Layer 11 of a small transformer language model trained on English Wikipedia (15 layers, counted from 0, width 128). Numbers have three digits each and are written without spaces.
A neuron's activation on a vector x is SiLU(gate . x) times (in . x), where the dot is the dot product.

Input weights of the MLP neurons that the questions are about. A number n stands for (n - 500) times 0.00096.
n43 gate: 568475551380545696597468810416598660655606549512628463676579472267292424531745700254544153480647376529440422597476488699382569541496420550461476602521563424395428435638531563456776560571560492480674824352690658528345488658540609834592648435667706699458516516496694521558578891480310431408412603496435660492447520262354700524422548720332544437658353476471552476431459370529609385057480
n62 gate: 787383587496547664572538453267591500314496534643458735615221603620189360665637190453572530351633370271517697335598593363667504457530563374533614637366600428453178415537677404348530659298265598411463465370452666508467333404521319513370418849408258538562428127289425496246471678521374359565365517355666483538611487392666372584410340525563336405638529401595864415296452543539540715388436
n156 gate: 626281421528500387382644582691393484424381549512283418295540758611419500488237451409625525425434520525371303614471423402599455422878472296402731459231572804520764590496665284553394368381600358606520517480617590737464560420764583459701277598464508741407359524575584302469520670577521382713492554634337315689660528529586516352537419589754274544403312587459374845516463643471605589595715
n191 gate: 372396575327410441602492716295646381803543517445492832682319565379864516612452578596496427713439656609424301709453487616530338760388470627624606617470437589625572242563657395415521517404479440333672200635478457644475475668560384690602609569445607715237666504738299645339566372312281594598253422628337813686414483405663616500630691462580551392336609475226317538213251397452500435426410
n205 gate: 377413738496641648568614535181371496562552595601677504376613801579263766562284561379606427488880365335411632564286364427383509292465386282636356539587709407680798491817529370521586496583458491616358648357552534605546634711330322457360669474353491388852750420213362437801463679602369431480402504548740462626569428379423500634604462563623420554561689662478572338406278423504646622353564
n227 gate: 353645400473518598509267342509591500398468361491526599639618576600451433535618591500575672592482610382372409607719527374419500319820377409810527387268561447244460558635561698567531588587416464518855559526491312659667619348322150315575482504500554302398456434897671855349548629813610491526882527505522279310824642763290391355432398663341341491363557600459242464379268406387435185532540
n43 in: 441646723588487374487317615420422559601594747675513581246604619624190528418714676448534786463312316405450447297165525325769538483410663457785475483577616559411517491541611907609423413463675500296678384492639492650637517500555430304659487301359500785632765583298512567211648462547565729532387569387780596354368408573559364621628517379672592549557496376401643664695720470599491419406534
n62 in: 443621595622637386592430451447431426532616438435548598389439527220574425419321218634391299388322814478478633663597254496420337375397439365530329522460504636527614602569615079899243235646504641584721280622563425552725752655324577268461738447574337531587561413457712416543521650659360318622658679759602596709407614666756869483527649269225439565534353638482482447606563500401431306437456
n156 in: 524300368557352390561355276549209492483322488803363409607379656604508442361496405583597355476591569921257425663717545640272492454331343354528476446338656691340586360516631576533405673572464361619460654702429512460436786563492441343391488238500627525628431270588628262500472451381446422683634608572422480682521334512611480436483695767427593416445496384413418524635191315130475637575385
n191 in: 412387301395672381292792650343464426360491421770445318545118803242408762334673392641270416658645518147459343287607330551575625336570646330661376523434708482281666607455428682353384445383578296570718331495424337596514596572657522332592632769787361458804514687464368402598428408435277737668574528538416678559514564091611554404711468702583583595407636468217611532268524565392428809434514
n205 in: 396385586463652488563550432533471621286470373599579487524306470578404654455402691734379530717555649333433565668391316673525492462335334384516379241556586387530471584283565669667272475627488290239496415728401449322302723513563500534263624630413475340531433442447504193561638638366350365300120590370698616848576512602298215492559729720512429557512471590538584345403299214466713644287525
n227 in: 473598531369362650395405417473785545581463449577387717695285587768477371407412329607541588143477554728595460459367414592366610440380342346663273583467621250399532739380314594663583644571170619711531277613706835852410500594664557449518453669329304620395409559375612548579026354518640367709432667670239762707477455463633820437537455206346518567596554420635222473486495395584495496723399

Each question shows a token from some text and the vector x that enters the MLP there. A number n stands for (n - 500) times 0.014.

".": 533444685499532458565418498519525609473483602526394437585584509572543485372433514436622535537486508396609481218548539536438452340384513421441648551604463481677479547524399567590413378604533564431446534586467563512624677579467491440533532530482633522437556449687487628515505498519416606470537652442468342463450490330501431596561588580478533670465519641575350428327611585474569512435379
The most active neuron and its activation: n205, at about 0.44

"Comm": 581470504579331491555437368614596591460513550421567451587515328538578373421286567435466441557410477414436466328641430341323472471538439442469514498481401463603508668557554556507514541586447481513603308580446565527524566447438611506718614483464625421402540376386336361582446549578422509441549407614455561541576457650637590645393513494517465553446392486460598386687531492485513568583617
The neuron with the highest activation: n191

"Ac": 595475348577459600437658452553594543492516530507636572604530479395454505394404557399628571675531584546551465287617472439306428552447605426371540371609499473545453664464469469701449616395489566465383393622483453529441480400436606575566689559549704486532524395385525484634488540583457556322607540597392437439530630471644452445486359453528527600513465551562533399544625450457529522427569
The neuron with the highest activation: n156

"ed ": 473620555443487334540264494627509523658497597511503488502385438362427492462398561481511509476409514440545397255461475473545457490432580433660522434511542576755435511520447506418472593740530650463452517630381559496372535590366601561510514451621507501416500482454725497397435610438489475440580468472350478260527391453502390581432592513544558615512536562444579605423516490445598555527501
The neuron with the highest activation: n43

"publ": 528500483557512441511420519543587609507514659449549518634465483604511438631347488435531512600556268403587685448576526355438454525349562313645497541484556585636486646531383601762441488542647631417508483499512612491429567413509475629547641521511576371518497476474618540548468483505513545408558510499455589394555300602663468649357540523664453449418440546430498327654545567437392535610608
Which two neurons fire most, strongest first? n191, n156

"tion ": 562553460657493333474457359503539513511499358521555384601569526452622509502523459385487625564415421508416471195533381520423383522428657541405532538536482459602525529501367519543372555571571608527512432624390656502524543592347531558470581435528580622452477409506620270432492536399503464365483388572579467309490414404528393569523417512630536646439523477415398601469621448404482589558540
The most active neuron and its activation: n227, at about 0.33

"the ": 483470603528502522444362524489571529602438513475514391512558405615461345585420527293440567532432431523472453274637584513465497419474566455611534527563490545567398562489513599653459588654561480517599481719246613571383615705632510463522675542539525521507541574474602446560574572568374410438754419613509421433556535562558600554422482418626540443575450441482505322521391458504496491498451
Which two neurons fire most, strongest first? n227, n43

"\"": 596514551488590536475454417652636529541417709469284433453483440479367392421421471466493590542538407394447499273578474479472501518515596439480495484619449520680409604408527628500351497550420419524556397636306596558456463734588587406507619468408616568493609505490593402573398513471435441442556276575506539393460532526524431566480430367440585460546375549383607399481457593446453442515570
The neuron with the highest activation: n156

"ar": 581458303700525599462393515522406527528448493482553346580497505547590407315516388450536573529406420414588596487568494473516434379404540413497600549641457782468476609489521465664579446429521541453451440542419499605402509431493572542396516412470473219452506511475447523442456376473282406553578516394614534428420464400493427444274536645361588437595441764396546537425513557375394403412428
The neuron with the highest activation: n62

"in": 526423387301541388340431504595465305437431710441555569588453499514431448407453473380515416516516508438676411358584449473486600499535407214471514406644389504489379489567588546684485502626588433466448635483601557433701654554457458493585495370472522579581490473553396451513506398419427553534588547368477475453583568493556493509641536466439408545617517507566445423555687383577355548429446
The most active neuron and its activation: n43, at about 0.13

"h": 653336318412535470481332596433530458500370538521550411557560488517351464536464594485570581433373495539638445453500626437355598359474456522431387333500535574489415676565423513598476539684655472425383446454525580429511633553373466496537621485384631552605423460503376478468569336460296376593677525498640411486494399489675580504551553494565391538507411707630392534452634505514458531493524
The most active neuron and its activation: n156, at about 1.5

"h ": 518440501560441358548419344569626503449576627503490426455353530606452393429368527455471443552522337509553380309526518579369620523520500450446444406503329560615510624498473531498603487507614478435648503542362474638403672678364311457514516468471549435509513532313458545484445399576379275505626457689567426508414467575569675469536562555430542560496407466506463514561561520455349639448480
The neuron with the highest activation: n156

"H": 457472399459526362505474507543543537446480502471524591550515414429406301447512673479532500536500543435669508197663613384359528513444486396518513454566446359482419518635464535585536567580489568418361498635490558438498592559536671351454456431449541557479447443429455474500550463435214535515447412495522572563557464491608613612463549378394289483559513525436502420480693535543415533478619
The most active neuron and its activation: n62, at about 1.9

"s": 452279553469455479436386485400530526498543499527511471666435541382437485453464496515575461543546612460568509193551586518408590485426640502594551372617470601515496572481316408608520421748456560494513324546385660507483572518490463395616535480455601437526556333476617484504465573423317441377476371504585508491575559644528415530535441405442402410493560427486477570567513624410570517570576
The neuron with the highest activation: n62

"L ": 562525425542613282546581498398540599774405354435360540583469551508489464389313473488538489583484344450617491483483595596463331446424492583412404411704339602485416611531488724600656508530462677457399613630416351510514567508487739572543532546512514402624529507430553411428549357476535586490546476486520409396516574537519600445515468351497508479540575444446527564464530357489464496593592
The neuron with the highest activation: n205

"u": 485545386530604319359531587560565340494431635372473547571407585472488307513460645387503401534419503449564374328512393554376390571525480503628443422533267555492492412588558575703576565471502446361542408598562616444450471562484598490570582492511538410434553439418456361552544404528284473555545491433406539522520522514629513548687511593375459556517535532384618358482679454602410455580579
The most active neuron and its activation: n191, at about 7.7

"er ": 753469529674489464544488353555521587580481489516569374481466544529589576416420562427592477332305438503585578251547520523409430449379594525525504471719438536599524483574495439485550581574554510562452532592499595575520492571403615504376463510292534343382551520415511496553565457357515443597624547597596374450499468520448588592442531655570574444571602437336373618577412588480399558534457
The most active neuron and its activation: n191, at about 0.66

"w": 501312565494493375588416641399549394479604382474508550551582651517491366551265527493362608582454481455551599305509515407424541400394611424574449503556310471696385599511464584590424476579528677503566439513410516483484500565453491421528590432499689531519396433458624522385387640423398392434446429636557566406514468490527544557478475417511425478437475434541559411669605656424435501571466
The neuron with the highest activation: n62

"al": 682452447518571630553491595598469439572491603482541461498419458543610488408464444494537628484587592510537491327529467568441554521595424297380417422407326486516522360616392385561473485591655650472325574531523486510669596500677624533573569566285443515413481655368526482574479472553594403453594551415438492621481599375533567595719454479411446516392510464583492482515536429546386500305484
The neuron with the highest activation: n191

"an": 650443222588687543430444612543440371518421874448476541574443513510550428385337460377566485526487455510545504435548342559443443468410504434547406583444439411491360610612408421590564505560653464342377493541503471550639592502417363617603536501486607481444388586455357438456472481432466574454604541491415550469557529428611438474622411438369447467474513554521568452417476316567406603450388
The neuron with the highest activation: n191

"on ": 550551510490467331508390378612592641715548538537494459526343477478366473409320497465600442410360419376465467364528534439573424473431525493644544524497340589629420578540457486532457525650512663532436576633375589501468494623445482472647582503570458418480557640492563497511423614403501486484717451523387429217644413439340457486388606549506464513545525494473544489348439369329548506598477
The three highest activations, in order: n227, n205, n191